Layer 5 of a small transformer language model trained on English Wikipedia (10 layers, counted from 0, width 128). Numbers have three digits each and are written without spaces.
In attention head 2, each number of a token's query is one row of weights dot the token's vector x. The head spreads its attention over the tokens so far by the softmax of query dot key.

Query weights of the head. A number n stands for (n - 500) times 0.00098.
q0: 540728509570560541584577529639723506419587434464468617678503608535269771700455362390686484342502641432621420489525337491366581346675519661662448545642109319416630357539505437466445497534438312381527356492653423602470372549171502594608656647595668469418360533494364636511341501361358445525606506648446765472659781436554408554380541600777591410405518480767534502672365698670560685343484
q1: 499415567646473577420307587472523241424276721600469587388595545440461547518741339480588728518653468518354506583642743480479417502448394644515425473346438533499598356698340723343642373469653606496429394309601573360385354485529560529373619562358417505635474378598688638557377459554408404525605635442591530483573390564522542505787456703387591486590350524589642305424503447489213355478620
q2: 506736523604426529547578661378498338523633621450623556564447315680460668535465438343418424375742502503427425641604602441385471377398348571556458535433552494379460575393310404583491650337616472458634409595519349523496602403525496578632515569556631447519605459460496534465522478405387548488482646445598505478333596415588487619675691428660500610575509547513580508416632500468456648617627
q3: 658392629533390562311159617385567440666353767683535448469551505347514565437801380523420571482532512370371497609496660456397533535350540695537328408349565396593490582603387675408670322448702496474439501167477508429603381365568632523327719481335321527754476549553589574682498561551467387431560524493573438476471417525555631567567675640468421703535423543522519434428556549648413536628450
q4: 759690587409546370627422517356552450572715676641487415385447577344693585438578430412563417328713487466560490521285529483433579537607367696381452544453444283332495446454241443514461512458643434614425378525593383519587511484496361460301568597504455456660464590358555572473672471415508421544623512334512466480448742566594404801607683458342680654350463449646510425451469715736454571296327
q5: 511353467489350555429441515427587642534375223453424700413697534522366115197613596751415496749358528620486516459425450549511328421423771610519473567436407374614583393481621517354696383605516484519414546348357619716570347547540669500429710492347416491751357539475537541593459396529625479433561486433484520459623346665588708374437401704371467495291267415384406480567613456378636159495475
q6: 630338461505642556418336350651753551514246357575271537424506509561479398579618484524652596404451564418480602586470326559360390474744536572691625379773553325535642509630683505367668250558365521607439416355264482494430478494281636759362551346339412358731487523482510652463389589444327427595545547454568726563611420354419574410456541637433448556503381624592503610560291477739551350411419
q7: 404516452385697509493700348667578652475553535601508352491330572446586663408413548602632515413675466500687431470436193488551552623707427347395659533593274552423513502501461337565266538388449549468563407555593413437529711400625497527634379495737569522453475536589400437431531568403489676558405355634579446497409686542596296581581580372506608356585690502384559501471427510561511585500637
q8: 616275551282336331645467514497562688582576412511304480295362426398853497402601313645500455477825203436725618503811450480484452598590529380539460435552642235169461557426502455540582243433462429639658509579559487642407697392580565703447331420318270310675577395514571411356586499689419577619533639535570508607574514562611556586448543541558496459502550555723378516536562461490550572313399
q9: 484426378577651338428387394582497521394676341462677433287739355361245185438483694470441504366630484411498476485665403606595314563369560692452580615421396334496598382607675415584598574622357596455506683570591815598560297436495416321205658674448505629536558255633255277339734532678393564310483282473373597423552282630324684389452407564298422344313455265558254293465515254359581687268332
q10: 470643378516469478559845554379574556422740451532513524539300651507474554408521539566304499544398414426445418486400333568678432469753409356516697549628591541410455582565657251462353393508476549328546587709549706368412634734553612350469311337578674640203631605564526550293500632487605745639266452335428671328352534360409155606460423488426289352424405241538436732450716535347410367526670
q11: 369699465617485512519595556275378581411789692636411510421551422411613687727568649477308608783726565487599400393595393288464404365331278348347509528091621691429456663318488553675403409396650449436393554419477401520441506488398405345537575723454463467560552469400576455574611615526614486590306437488298203424539496801373545542577568489519519731432427392530413474577779547301644541590689
q12: 575416617682279312624511320480367687653745614296354576505663590532592579366490521324659497628501519566269692585510554286607492456456568325566181656461469374414177554642547448468437274627375461478607721617535570499567473288363571789579581479443558320680395549471522612241279464518293461593579587425672371578539414449642587288254627443350658348712737557893492639595436619546250498606536
q13: 383559431443505506649500420586663619472500415380291486310541540201344671413495491461556504412508518524646313417553500316368417175568573519618721470322347738702399469523669434231445610486559385485545485355710662472568632517615328461399467195341540463525552642354507600191300362703426356526337332616380563582339276389510429425554529610534419701502463413646537544540498607397398554496669
q14: 423602257451336600544510484653562253506271227548330562331400501849334296551391531559714565467757312480327405564652648650646705620528647683321545534471545410426393552523372426424701682586618519495497137619377343353664313195513491669531340433557566429609669563494485399439588370413487317413345340651454709512458201351447654469508397556418632714735517624507395475273334476687422533500602
q15: 520308555533749311558502399272538674601370690453583455547445511529405610440317612624611362352522580316610661532431487357729497487603267668320356706383508422303528436707302509491502569585682304779321304569632387521488791526282167488347748353647471363419516567497624377527486443474481419626321323625512539494438621589578571634464520615568434587309480638751590617394467406301548684392460
q16: 414340628437658679563325665612687441339280197387601404597601606467533723376519429619610636519571536458472310559459702487403408700500644411487709433495675581618412312420405418500719383484189315646387501496801623629386445362401681791511485449498393659375500489505473673348576613473585370289465575431404616539386448417414308473484325564522283233538561615486438553728276273475369564564538
q17: 437485463219282609151486463650386517484300462439374402394522351659462596616452539572654353566620619497452555499623393248507539598638825618324680611603670356475620648461628528562412667697566789638538523568478799404414441379548642457421459483500554515475682531495601597584720592568334513481393239460567593451446558429373492379602331558447464745372468458324394387265677283420592525525362
q18: 539542723297345490396430435397553445559477451337448459494359384476591468374478545338482425517512465488413693771398453312313497575783611574272414440412607473550437415408460423580339604253440533505406757714578592430386601430694488582486665449569486677490548436484625321275704593428413729558505314569722617658582453181593632370501467557625440679573500494474508438528599546374629660441386
q19: 438432539572725399571517363571425537642536576609587217484534459518491418571454382383491261453636391632479387561414409377564293461624457446498524594551500410444487498633689390404476612394499406622604551357324418568584444655400708417521358432516472605718431447528612443418432560415219624506410552578477520574496387300423604682383597483373631616677474853575567685527513444574499294400511
q20: 413418374504436512575553512555630579393452414396401535603326562393363354510338666583407732433272644404669536406537437584565488434458843571520510287617663386392481664281561553501233550773366787708759561467710456478480541500264495650333429360342457332585613552475605328535435487537269903472576640471484538542553304560493569670546638479611558403533669589476696514557457577744576417555717
q21: 701559435622358382456652599398351583598334411531383574443297447411408482593467722143351618500690442513322652871445608473531547655360654287472631252453514735537455506328498582611638793296559497392418553504426307535660614563606566459576698605658379346431268512511570400621287630393614594509629424371583464540674480467809689503442537398578544686449584532658430661604512439358502352394217
q22: 506574471058403446672577263420157604422706373572465508609365491498472672372438692427493245682433482719503445559565622528469623408485368631531500616581163515533426596389499514556469478580406887257657333428655721671404512651605554442663518538590431484276480445606461293526454585477693516389532517675331429570258629350430399237559587537491494217584533673501709732501542452143554731619495
q23: 472525530385446660537548284330292486621438395262454657308474463358881506318472743434410536599610499405334446552441470510461358302452548513582355486674408290482667346385280452340615546612498414407521529322342761599468724771559346564397320530620367306382679459388320519548384535271655472365645608651607339608614315853446455773435513508730414678552502333477505273618447518427576543517644
q24: 494466450435506440455595366451726389518575472307638603416535562617454512809439518449372439358495714841608389395532339388412447659608405501722885647481341477385594801643522560547592549607513567298517636419571500505608640355585488623273479455369669542549391576540713750350664466248559445544623303543425560425475493717667560516363463627589488550672474406432588435425534372654456605352125
q25: 357406396653531543320767637494302384399524598631636528694447697435383283722601530258377626696596447616355567397654524686442783516550360556288481344464541524356402351490278451526396750389627468781540571097504553605298575481509524505619546538476554189614465620491456301801618549313579582450613425537380504544503536558438451717590462585548763405775520463312629443509508513225410728468841
q26: 270344459526389421667474489479302386533617674747568375599553536669496341467696744418327736660487346424607385481279630627608443398429646566567401546480604328456543217401813670630521494677528256586530499253512578463556728520461605306526569560837469327598510817530507664491477607485485480785545407471528308509485406532556502562567573513437581370664327619290506390574580415388379572486330
q27: 660632563450408385346670266548621620373515319338260317685654428437429457565408660652423368239588555483525270600439477636526574369652639506370661447520690652722612580551538366709413460426318405727527601595527548461433409269529269440444342530708556652720741356612024707597519391607691129458505542507221682497407526378688468645446623617593605328515229708436318555536493590406455636486402
q28: 561775687223598474342319681542515485657320575639573601404440401658506742430521652385426612438495472431613581293536547406787591501264504525366398559187396455518576436885636619552342585350433522575658478457557668374443679568573498580614359543510414618483478653532635627501409743636562570332518570233532663676381413693595652642464561536457731643540289506579609453479620412488466529821538
q29: 535361391282271581297440597376486304361559725521663642340534442439561440653275171392707339729301334635644471213356344508448450346465765370493497327608414562530571544386482446407306516496539393803339384596348469534404537616404355409532402617255420563314381431396484530474688606673617189672641576383603374603246505310553603726496608366509746473543714739641597193615555396477394498444469
q30: 436592763426568416449518501614544629408528519344267211243683585516508578634439466734595627616462520610319583444394443468693429356562477460477309315636504519519500334450494487571623679682385553445724449578243430511611493221582328441618436377330376488257491398274337376519308542528641569543416585461433548604777615358367544366491211428536441419535511704309686656401681373597605560362311
q31: 361692670672416496563575511167677426503534576555330330203724611642657519628584572362567433464518534512358449676179211644641503618725478446413486821644502555329514385270531438682574468538496700658728399465683252137489515411322511591759587422427506482644577431592533632315568279432310425603566527509378455463485486540617587757549815341143279373653340231554346330511686423498475389400510

Each question shows a short text with each token's key, already scaled and adjusted for position as the last token sees it. A number n stands for (n - 500) times 0.0025.

Then comes the last token's vector x. A number n stands for (n - 500) times 0.0099.

0 " goal": 526468533504478511519478502455437484557457490553701395693717562422555497624577543480545433511601
1 "keeper": 574447511561464515586445530450415404580457531556693370788637447406549458562643512448533436513588
2 " for": 690508489700435541707445559380342360609455634572524266882447425381376623483591505461608383475553
3 " H": 517604388598393467636414589482435383546420550468574281706423383375560452563619483525489467400614
4 "vid": 461564350563421517694530595404439398583453613531555241630411346277565431438763440427533439446537
5 "ov": 412513415432474513621560580533435388631545580578528419717427350394495454435630461484545520462667
6 "re": 432429397390433429624551571542470328609496615469529390775417364324460516442628385533562454385619
7 ",": 548305473352439406727627573459354325618579599570634270797423346405394593462666496433625463430534
8 " took": 609547630393518413647635657448418283590562575589543262877452306455356555500573397398614470430482
x: 478368509503468441655553475536503543417592518486630356599494490500580578434523444485545548358625488445552493452503541511404395557549509512483546441596552460496455422436400393535475502643468378569477515572654417489489514518403474509481666363468536391458385398478494493446516512522481551482575507498521491621502430471428468523455598576541441444396528726506506518523498486513480452623557
To which token does the last token give the most attention? 7 ","

0 " ": 497491515506508515509463502472430494567465481554714371686728550424550476641604580499517457525593
1 "rail": 632456457539440562611491591522520401524569572511615437661475392456463485434582466440537463458607
2 "\"": 525484589591357605591382513480371270537520552569657245794502309389433610439685464518741457462488
3 " (": 568501455620362559696375582528392359571542512577723250714449369375431561418683525442588496426474
4 "lo": 494594317481379469664476552452471262564472554607534215768411358387358410529543436447633437351621
5 "k": 491472438461480473630504577445578395489445470502581331642436373457487485517560429395432441509640
6 "al": 429491425446417449638484602485512434630414605570601339756468308296553497399664490450535383440566
7 "ba": 491420447340503437663564537516523370580456488500551352727439379395476460440650393543635492416605
8 "na": 518408510338504458617535504575506398638453595489652351747420305463580476445658470524549447406654
x: 448371646532673484480433487401472351485458503506508266547537583446536480580489518570513541480569509599525437542533435592425557542539538455514567496624511551450523497643558558399551457437264497448587536509484612542477466474411499562355454516414424507578410496520396419413470460411473480473552474460466534576419419431417501370424498664492402515586511611570494506630568400439467489508515
Which token does the last token look at most, and with what share of its attention? 3 " (", with about 50%

0 " which": 503453567492478538541443509418385453571458501519718321714694513400535495621624532473544450500579
1 " has": 554412555645432577706415549442342184697414570508623193835378322575401522482574479444588428393504
2 " a": 560458498657397520760463487320408209609507603530493169897435358491503587404626465464530584466529
3 " capacity": 503642409621425543761497588504429282567440528625568342695472401432429583428717576434601400375637
4 " of": 464657342626343505750441570423373255577445680570533226743492404456387558429613596461635512428581
5 " ": 432602389482422432607466509434482448531471560531607347723556409481515444535594618490565481428606
6 "9": 466422416395404358704511554515495400616393596583596236817469266422531573393633458472666444522660
7 ",": 520332466342449416750587557571408326544471552574586207768381307485414571454611443556632432480551
8 "2": 576431661380454424697662549616439365498419520635532283785407270426447505491667412457622535457585
x: 522498513538503541494405407423526486465600428618504324567424538512611466531492565459465413471465455603568580659517513526530499552551535527520569483521503395477675448570511448402515441590340604508503522553671536493505512563486460518390487467466378534601462463649583507401530469476487575496591512487540510609495421550444416573468563533480463504454506742526503467536459477536493595387487
To which token does the last token give the most attention? 3 " capacity"

0 "3": 502475519514508534533450517496416471560448481560698358696710518389550504601624559489534446536613
1 " and": 541372537606498487703445558409341345606468569589614197768382409455331515497653463503563344342484
2 " was": 582486453648346552668443524403282237677484532530622169852354269439394559498589509548585492500506
3 " operated": 517553436563440602747535619495375370644511558556635305858445390545389496450639480379576451548570
4 " with": 501570326565415542797540624386311203628529658570553151892380394506372507420531460434605510395500
5 " steam": 361489452354433513720674534510392309590514610493582359741452360478414431471582508443514491448580
6 " locomotive": 448393460394463440689634549491423292552446579543619353767488346456385518465620518413548474478572
7 "s": 543319371371457355671610627475452274590364623514599308735446317462399517469583459391598380456642
8 " until": 663501552291472471654617627447340374717540520478613258810455420392343619472639550488612487331537
x: 510389539540433298593513476519614526447463563499517287599478535565524497480423582504565595522558476652552340512531502415482423560526485457588580525511512528477592483398468468474536494544531381481534564512626455496507564491492533585497547507422430371361481442417551462478481494439516509549473496510529567606431421608557401510486529650546562451533542720652544568582393452501487446498516
To which token does the last token give the most attention? 8 " until"

0 "ations": 516453541478482524521461521453408468559458509531715357692718523417559474629613545497528450511613
1 " that": 613363674669371585687402512334345291608477618456591191810481332400400596543697506420676402312549
2 " affect": 669573466648399457675428583308448342593461620614580263753433323439419502504598594478582440445554
3 " the": 598510497663298502764455586341376249599520679613549219782487395366451495436704590417637509433558
4 " production": 442597394535366487697538562487423295555474612545610286756526336446455538426629502363587490425545
5 " landscape": 362469384422419462666557607482442383556476580517635374767491298451451498386575590456535475427563
6 " as": 488433292432372441730518614396298376706552638633668221865360401366409569513643538483599499375536
7 " a": 467422401374478367675689551341470162570509627557492196879445352467469564432621428497564557455551
8 " whole": 654439445300535357693673516321437277543481589488509290732559313374465560468592505369654409430581
x: 424493442538625461582455496605535482448464551397440367502480507555444523540306546474573485476509525492561409485520516370421519496486505535526432449553498477430590572434479414418460481528368466547567495522622652618519656492519470558466402500517430565467428451591456483437498517469368541644477456486599487549490466432509504515508450487504452501558583759573559514616467422448406470456565
Which token does the last token look at most, and with what share of its attention? 7 " a", with about 30%

0 " located": 510463550499488534540452510434392465582466512511717341703710539444552484606622557474538445515589
1 "\n": 533485539641501582685334621540301305665497567580604139911479299411384503494719509466582491434592
2 "\n": 552463528626479538602359544406334419728456484592660206810623366428496565542624596497589430472564
3 "S": 566554446590410569657525642453471431653524590585493281740428380374449456585592539537480424373603
4 "al": 495637385554329459625421625482518525603459682592541311692508260270589425479611521478493372437597
5 "ts": 367544371509417464631550650444406318572436664573591370686455300490513511593609505529512367480635
6 "j": 452556394395538457617598553464480351503480578493563392605498341444520483519655389447522507461576
7 "ö": 429466519340475458581540561591436408529433595469621434665455291486520432410658437541482512473588
8 "ban": 580489554432411502577609574564455382560522575588534440710495328427495474446713516512483491487596
x: 492341591562701555533450412484549469443512417488505104522546598559472511442516586508439515470514452588441454584554486554462516593556528559607550460571516429498563439552527422402561517549381562471568478509455436429474466424499552592453458492469430515572527445454471469495450545477484470498489449434506461490502395448480490424512587637553401449516639684570511539582560431495421488512550
Which two tokens does the last token look at most, in order? 5 "ts", 0 " located"

0 "2": 500478518508499530524450508490419475553456477558701361693713526393553512606609555487528452545609
1 "8": 547439504624436559625396491531475441603386519601572313858513225399503627372641481490662324413534
2 ".": 542410416593478513650425542522311357566516501627593267779511340471408600503610543449554414405494
3 "\n": 486543432556467527669422583551339342601465588583609178857521331354384508508686539470593536437515
4 "\n": 518592415556484494615422537384351450719456491608652253775626398411468575533603618476591401462521
5 "==": 442575375524408555659455654366428382702552389544661190769556237386490448457566548476561542386480
6 "History": 509430472447384503635582606568351324647462558523639270697541362441514555388616562359541453473571
7 "==": 454415418384428465650456643503449269617424415478563163765607287377526547459626608522581450422523
8 "\n": 520450499404445429647543582473273338654456539565650142849601332415456526513619504516580422523480
x: 429451582495526493520537443338579636502447554493553353457494459488427491506470553535474497514426541593587402527501535496411506485449493488655509472535482455503494435439616455550461459451448471470477650486625472459588524564421421567504586425409412560440483305498466513504451452520477599521511500478508430651499505498475520498583474559436541544459503777595665624527511489445467424521499
Which two tokens does the last token look at most, in order? 5 "==", 0 "2"

0 "tra": 511474538494500532525461520470411492571470473530716352684709539414564468632621550507512464525601
1 "ding": 569405616581430596630403560439419338595509597528642376734510315459474501439673516420621441409604
2 " application": 588584507564390496653454570523467356514432585544607338765514337392441533481630583435578452394577
3 "s": 558676491683344486682465611433470324599408645530588321766486279424414537462601514427630388426703
4 ",": 446647353555381527728470575477352319564521620546642189803462306463425563474690552513595467444552
5 " per": 266537276485353409710598525422497239632548651561417304803411381386440646591673579527543403357590
6 "s": 458387343529411419571554565401481358636451621526523310729487370456488488531580473533563419440637
7 "ist": 501380417397452368597484627486545471571461514496541404668528372477412469513601385526477523419597
8 "ence": 627511559402437421672607566537504332550429587562596358801496255378417520426605521437606469344565
x: 432383498472712534543420465507510495527545501516545314458436526533577520488482528539678444355584478672514475514509483456496426547596465512639522439607580462501528409514524478400541380490361456507493471500462529442477580495484562490477468389474345596573407447488531497426563588491509549515526573556601529516452401470439467467453502527575405501583542727462516466644414365532514439468518
To which token does the last token give the most attention? 4 ","

0 "y": 512475531491492527509467515470418483553470491542710363679717536398560470641606547502520461531602
1 ".": 517406520642442548615381516482337350585525561604619328745571326427428548524642601439545474440554
2 " The": 587418580646317577723435563314371263603540695584564237774455349338470476420659585426615514481488
3 " club": 580576382611365482661494560432480349586462554592604359736544365434398469445612483383545459471521
4 " was": 485582351566318493660500580388327206694522510533623189852394286444391533495594512501594500497505
5 " an": 462563325500398459770625549372453167629534613456485164887361390503451554374588451454478539432581
6 " initiative": 490320430453450382649556613493463327611427538530604286782518329415406552462621549436547405454566
7 " of": 484300392357400358731615633392343267640484680566569186739525412450311566411627565425586468495619
8 " Far": 686465546348436358654614639558404387657497549552545325668453266411568403488682496533509483548591
x: 485471505479458510600386466459432500454631417402535209504586479488426558637478503532467528468498506612552423553417600455503380633550462486580585459494548402344504551512492424462421530615424398471654509477521456437488568509468567562502454468518501572359428507542508416411462505461501457524442447545536419501413481498456523455497538660522528505519484695559549418434528494460408479455579
To which token does the last token give the most attention? 0 "y"

0 " to": 481431544503457522527428515421398456578447513539680321719702518422507466629567541469523436532604
1 " build": 644474529657406533662419535439390370617504593501532318755478434468436525498571483431575436476573
2 " two": 645505505669317530800457539401308296601457570498522219768438336414479581436726394416655501448555
3 " long": 590605377630308521735484533433464381618484601476537296737422332403366562414568513413657409431587
4 " tunnel": 385548400500421449651529603466424389553499602524586370691500378402459492429568512445602485441579
5 "s": 324522340538398343675513591437441316603413622538570342746458327454411556512578466421603402467655
6 ",": 355394363428421393712532579428340299611518616557627238765468365471426550507663537488626461458555
7 " one": 490296413313489326722699561369386174544492546519510194727414339403502690510719380390556513415541
8 " of": 594403527336441351743599598539376220604484630643546188701430398501339532421660536465622546428485
x: 489378591510484555573543461499438528401509405693520418480465585406554500534433531609479510451549539459497482560510623474487441514617431484522575489471549590425540489483463465448476463507385484555571598443514425494547490476502419589485512377466489489475560467489549493308456512532553467623554597594546482608501550466463439406379527538533515491590553811473556523604488461438520499600483
Which token does the last token look at most, and with what share of its attention? 6 ",", with about 40%

0 " first": 501476539492471538535450505435389453554450503543694337670703531396536506622600541454523459548586
1 " full": 568433550618393498681419497351387377510477610573551303794482362372508549527597429440514428463535
2 " season": 542567446610381513663511584514504429628486579589542385743467434390413573393576573384614432321597
3 " as": 515565451689402535742445578409305477688549580578620229805351416318464582474588459446604480400559
4 " a": 530525394594436438743615454324415240562495562519465219908401439454506574439538359464535479464592
5 " professional": 383531405508410473661622557494496473577492540585550467740438451344349511388551436379533384488595
6 " club": 444416395401434371625564565482499379562468564580567407731538394401420483404574465422570405450592
7 " was": 518422410344444323635573559437378212660537532501607237804394300444359564471584515529594455453608
8 " a": 510460503343500390642734524369478220616525561498481182920378399512460547430528394415501465459611
x: 472493472530616429585547480568541507441485469414581272556543498422597407543444519460464541504523557530544460502464410367350428530604453485468394452599550635476463396493467416290395400571406335533541527498609514485488505433428426514449590415483476482412534425510469521402456409437507545606442551502544533608582480546505509436591462527490454505469507635596618598507565424527425525548403
Which two tokens does the last token look at most, in order? 7 " was", 8 " a"

0 "\n": 494488550525521522540422529456375471609458498559710309744707499409511497607613570497530467508572
1 "\n": 507488529547513528552430533459377465611461497559712311743708499409511497607613570497530467508572
2 "E": 656518439592377538638480604386472369593532520596493304756455334304466501585621508526464569403623
3 "sta": 630524360601379553669466514455403318608493671556543269794439354425529431504636391530593489431464
4 "bl": 524521337560427501661490596492446311500495548575561280611427318365542425428682457431551454398575
5 "ish": 403486431505437450570508597462479343553464555514609401686458308410469440402611443487540420482542
6 "ed": 427448447419400490669563661472439352631549590637581320795493293398467513451701517368571465414566
7 " on": 601418452365442510716613582470351258628546706548603225845433364417422571434603486551674463394490
8 " ": 528383536432513437574491520416486470542505526539661371699534446468539422537593572473543451459536
x: 537540578446528492573487469448443531583503482461491373514494576428525491560400555494462494503556483575563464470549510480483480516506487491482454425490456486535387563475474309526477437543438471568460458499644552475500452551477497466394535461558514496435434432522524514435373483501453546613481512452514508637508441537449623517485457826461465462537516705534566614574528429522508389420494
To which token does the last token give the most attention? 1 "\n"

0 "1": 502481524513501526531453511490414472564454483560701358689713520388551515598615557490533444532609
1 "6": 512435527621433514636391503503469425599421489664560345778497289394483581437641495438672348445561
2 " because": 633512486693421612729461575375372373669494565539620230811320360417428585523644537459602451351456
3 " of": 585582388658424502735434574366339285562462681700574271762433389449370568494634579503627447408518
4 " the": 533579400644337435749504601343373239605515681623559240793451400374437510436655556423651472431502
5 " Pro": 406495353462447443626543540541423422666550506549502364719456371365520550589660513528498480409526
6 "je": 452441409432518359562517534446469474521468655519565423706533349389485431548602438531533467476614
7 "k": 505495492413496450606595547488539461453448585477586344665438381442482474556659407476431487491611
8 "t": 514458517419468450584578541523474323507461600497602356610490306407471521442759441530588372443541
x: 428299519581684677588403448478496572463408549530554205495491678444476475496487526466395434332530400573553427539507538508544519579559497527576516497604548494459499525545495499448491436505410516505595491608457552474540539509473514479585500407459510511582468397579466399513495509497551428482448531476557467642506395429390450464361404617429512468565495605631605424505442418585515405514477
Which token does the last token look at most, and with what share of its attention? 4 " the", with about 50%

0 " production": 508472530488480531537461513456384465545457508532715345712703517422558493595598531462528438515577
1 " environment": 584447541560437514570447546442415407538417537517701365754656445410527494558607582493520420461627
2 " that": 671530592725335584721419544344338281645503597407541108807510315416380618487695537360702430352549
3 " host": 558646398637418444686506625440440328584424518564526231706475365502471508512629465371550515495546
4 "s": 465611372636364460677502647358430272647431596547567231845456337494397516465570417389631480463608
5 " software": 377468356502412438699575640516423335569453586549611302754507322414423518471612500419610471439596
6 " ": 388492393433443401577483520423478444518483543513612342709562417465518447526618611528548440454628
7 "ent": 615399408431424331595461644485525410613386493422490413657516366382506575452644491505615443418575
8 "ities": 692481489331464330697613635494502289625443617575589323780474269390379466485585496442670482407718
x: 508414535485694520534450553600514470513501417528504230484412552491554540536408467543586472423514528582612484578499445441559445521565521463579616466606570461401477365434467483323527455509385406551559494515485570440571572484464500540511509409500373587553392478468563508482548604492534514479482542508547446607490420497378499460507496575506426511494531737457564458661497464458473469513520
To which token does the last token give the most attention? 5 " software"

0 "t": 510476522483497524490465515476419497555460479534716367661730540404558465644609556508516449537599
1 "ant": 595382586587408583569427580411497341554425581573635427715515314317500460538690470522585483399619
2 " to": 788454491674304436661349543356411300571431686536489226864478276459275474525513521448604376390656
3 " Fort": 518606384574333577651443524528449439623552593552562357629439349320514415480624558594591471438593
4 "une": 448622347546400503669489494416401339626494643539609430814457314373501471468649457538596579426661
5 " ": 430601419490426448563472454447472484514490555512652403687551434478509424531599564502548453451580
6 "5": 421397468379399354687556486534447386585426601579565321784478258379466521420643471428614461535704
7 "0": 494399480338485359649567482480511349539425561569535321758475313414480555433600427437639451494635
8 "0": 527403587346498438654655486509475344556445582574542288840443285457501529440617448459613415386610
x: 467499490463637530493406416422532493500552385550554346528435467450512569481484560378431538501528524545530503626448532522520535583600470621463549555515491422422512546466505494336428503453390527541510461469640522518495433527416480482399529367525321441657476456670462516457478494422438531503549571523507570618497404499476446515433469554466423526516535764521473605513417432490457460507519
Which token does the last token look at most, and with what share of its attention? 0 "t", with about 50%

0 "j": 523489514504498503519472526488423489546462474524717362657713542424556469645619536494499475532613
1 "æ": 531491502597477571643423542564445413529462614520650345712455285371563483429744485530513440462609
2 "l": 496464443581439497568486543522470426503418631474599296681506335395441483461647495478518408399619
3 "land": 532572434555434600645460558526461394611528632554601439741481303413499465403659540451587461470627
4 " plays": 365568385559383488645499615483454363643508563566631294862454286474419570477575412372607468470531
5 " its": 455528393559329460751574632384331236586629630580536204893421366385427418349597447371573552489473
6 " home": 430331393395397365669627562429445409628484591533612310626486360479412523413660516394565408474582
7 " matches": 628400426380463412633626629516484315613497555603605375768494344514386575487552479376623421418658
8 " at": 604510551291445446698603546536353299631538631567553195817456408428400594421591537558606423475499
x: 502459505530441442501438505593490578448497487463572332496486578521482472470479424547439558520486518582617454506550522371516430612536492465496464486474472551490497389419496319585477413524421425560505682516474476577515551436537500547443518442475457432514540409456554548428471454466537525533502622500621515609512439563461452468455504543476470540540534791702565586499489497459448400615439
Which token does the last token look at most, and with what share of its attention? 5 " its", with about 50%

0 "==": 497503562499531535529432549444409446597467437523692285732735476419543445594605588492500482492559
1 "\n": 501457557621485556635343569450299388648461575580655165921586335384454553532686535459601443450523
2 "\n": 588449491622455494620354574361332388742498535631647182850540339405422558524599574475644401440546
3 "===": 621535477628394577659381686348464397719534429605651227765481245388528471419511552463570485379576
4 "F": 455628366556316444623485679548413430594513607619504383691467353364461440510665500552500422389613
5 "ar": 370540352457363438670506586506414384576522665576592323616416324398546429430662425553551457523434
6 "um": 422527347528397500685517535432446341576542576566630340627417423265703486514658473427473526431572
7 " B": 587366479366462394583558612559473418601466524520499389642504345374575528590619483548526490469513
8 "K": 537467497330513427640569666556478415537430585542582433683454410415581397451739448491535459420647
x: 560385630541558547478504435470493511418517378418546163440588599438436526448484543428462525419515510579581468559518529589540593628603577448399524488588487467429464561458543437481476481576424605467551455433470547506546649516424421508510486413460486539549462502517557423434443458520498460454506512448569605576429431586453407507540449604526415501479537685544544592577559451481420565488581
To which token does the last token give the most attention? 6 "um"

0 " the": 493501554483481535554443503418379443571475522552686327703695553393535471597611550464525451538568
1 " Denmark": 562372559598406624676440535389358353654493654507615351776469204493493456431637471492522487503601
2 " Series": 592546511635356561643449571502401379598516572562609330696515272366500589406636559459594465407551
3 ",": 608640426611395534720470540432334363595563565566624233752461333430416588478666506441579461490518
4 " the": 512615402657311442755535599373390256584591616585534216741447396389429529386655523407593463457535
5 " fourth": 371567376453371419771590561392419206644562539567507204624451233425448662499677460294568432454599
6 " ": 388513430450459427602487494451474483517497485516630373689516454475512444513562532483544427474586
7 "tier": 603461528394477410558572527569506354645408475493588419648428417430407568429615465478540393458552
8 " in": 651461504290455419712686563478415320695510621537542297797453437437363658442586496428595447409571
x: 475456546510485439491411424535515532389482423492507285529461548505488472373416483623555557520622519522494435536500519446490438553497425489515494388564473591406487480441552476462576472567388395542485560556573512527490516471544502588442549433450456432419390405510556509431448461480544506507504461483584541608557449546531476471349484552534462551519536830522541578517475473560466394591534
Which token does the last token look at most, and with what share of its attention? 4 " the", with about 30%

0 " one": 480446559513454542575431496427378417538451516548687316713671512392548527609641531478522452521599
1 " of": 527326592638410583694341547440315296574490681644518262690495430442321567452656566444618487417552
2 " which": 652465566706334561716391566341350358649473636487590225822513289353370562477691509385716438302517
3 " was": 552567399619318498652453563369337231696502575562621243836384267463381572490575533549622502453520
4 " the": 513592397620315454751516580422368248654518669589536230782450362400393465413643528415589468431548
5 " country": 345524373467393445694562581443446296551507629585602434746489392482362513431596509429500475398608
6 "'": 420463337453424404733508575377412290525555632607573300808496339402394483437644444412587498418466
7 "s": 486455409450407401688614598409391248565511654692573352824391388334378434399577409393554526482478
8 " long": 633457562333439319665644549480510343617487592475560297726430301405352548409584544426653396431584
x: 418476519521549496659442453523625483544543471407536323525529481523439518590365473405383514448557577481422470458408399455316520484504528487509505498641499473499513522398417427493524599593386435566506471563616580542452521551481459629505561439431471546419573455609475433351483510475407489574472544533609478570540468411479530502407516582554574487569481665567650532429350355458472513530563
Which two tokens does the last token look at most, in order? 7 "s", 0 " one"

0 " a": 492495556504474526569449493424382425559461521547675304738689543412533489603602526487519468538588
1 " record": 607445566635375570665422606506399325553450512627584368732390377437388573502538513371574364362544
2 " ": 592402470598419501595401467451490466525491493547627350707483416463500456512547526448544410460583
3 "2": 539595386545414513694405544530448380546485491570557327719421280336481556425609447383550487502707
4 "9": 419564377549370497709402541569531401584449471513586292770421277388454621290631444450680392483610
5 "5": 429565369415442493743546481604442383569488484538503291872410248369430557363647446426643415397608
6 " appearances": 485367422413415487726660563543520348679472518616556313838405321448344606436558457311617394340586
7 ",": 485330494374432468721639542546345340596583569609616246780400323448379572459659485452596433444521
8 " playing": 614509592403443430640705610514513369626548544577600362830437404454313561508570383281621474379527
x: 471554539518492496642577510544463508462514428462629343501436533455567440458414458537738428467556482468648467443493481465436439512547446504522495508631469511453445431471450426498423401626353336575489526594510502514475599472489511604433543360538498464512395458547481498405507471419463549493537466479443520633526491473397435510465522495538557557425484759530449545648438409545463463584543
To which token does the last token give the most attention? 7 ","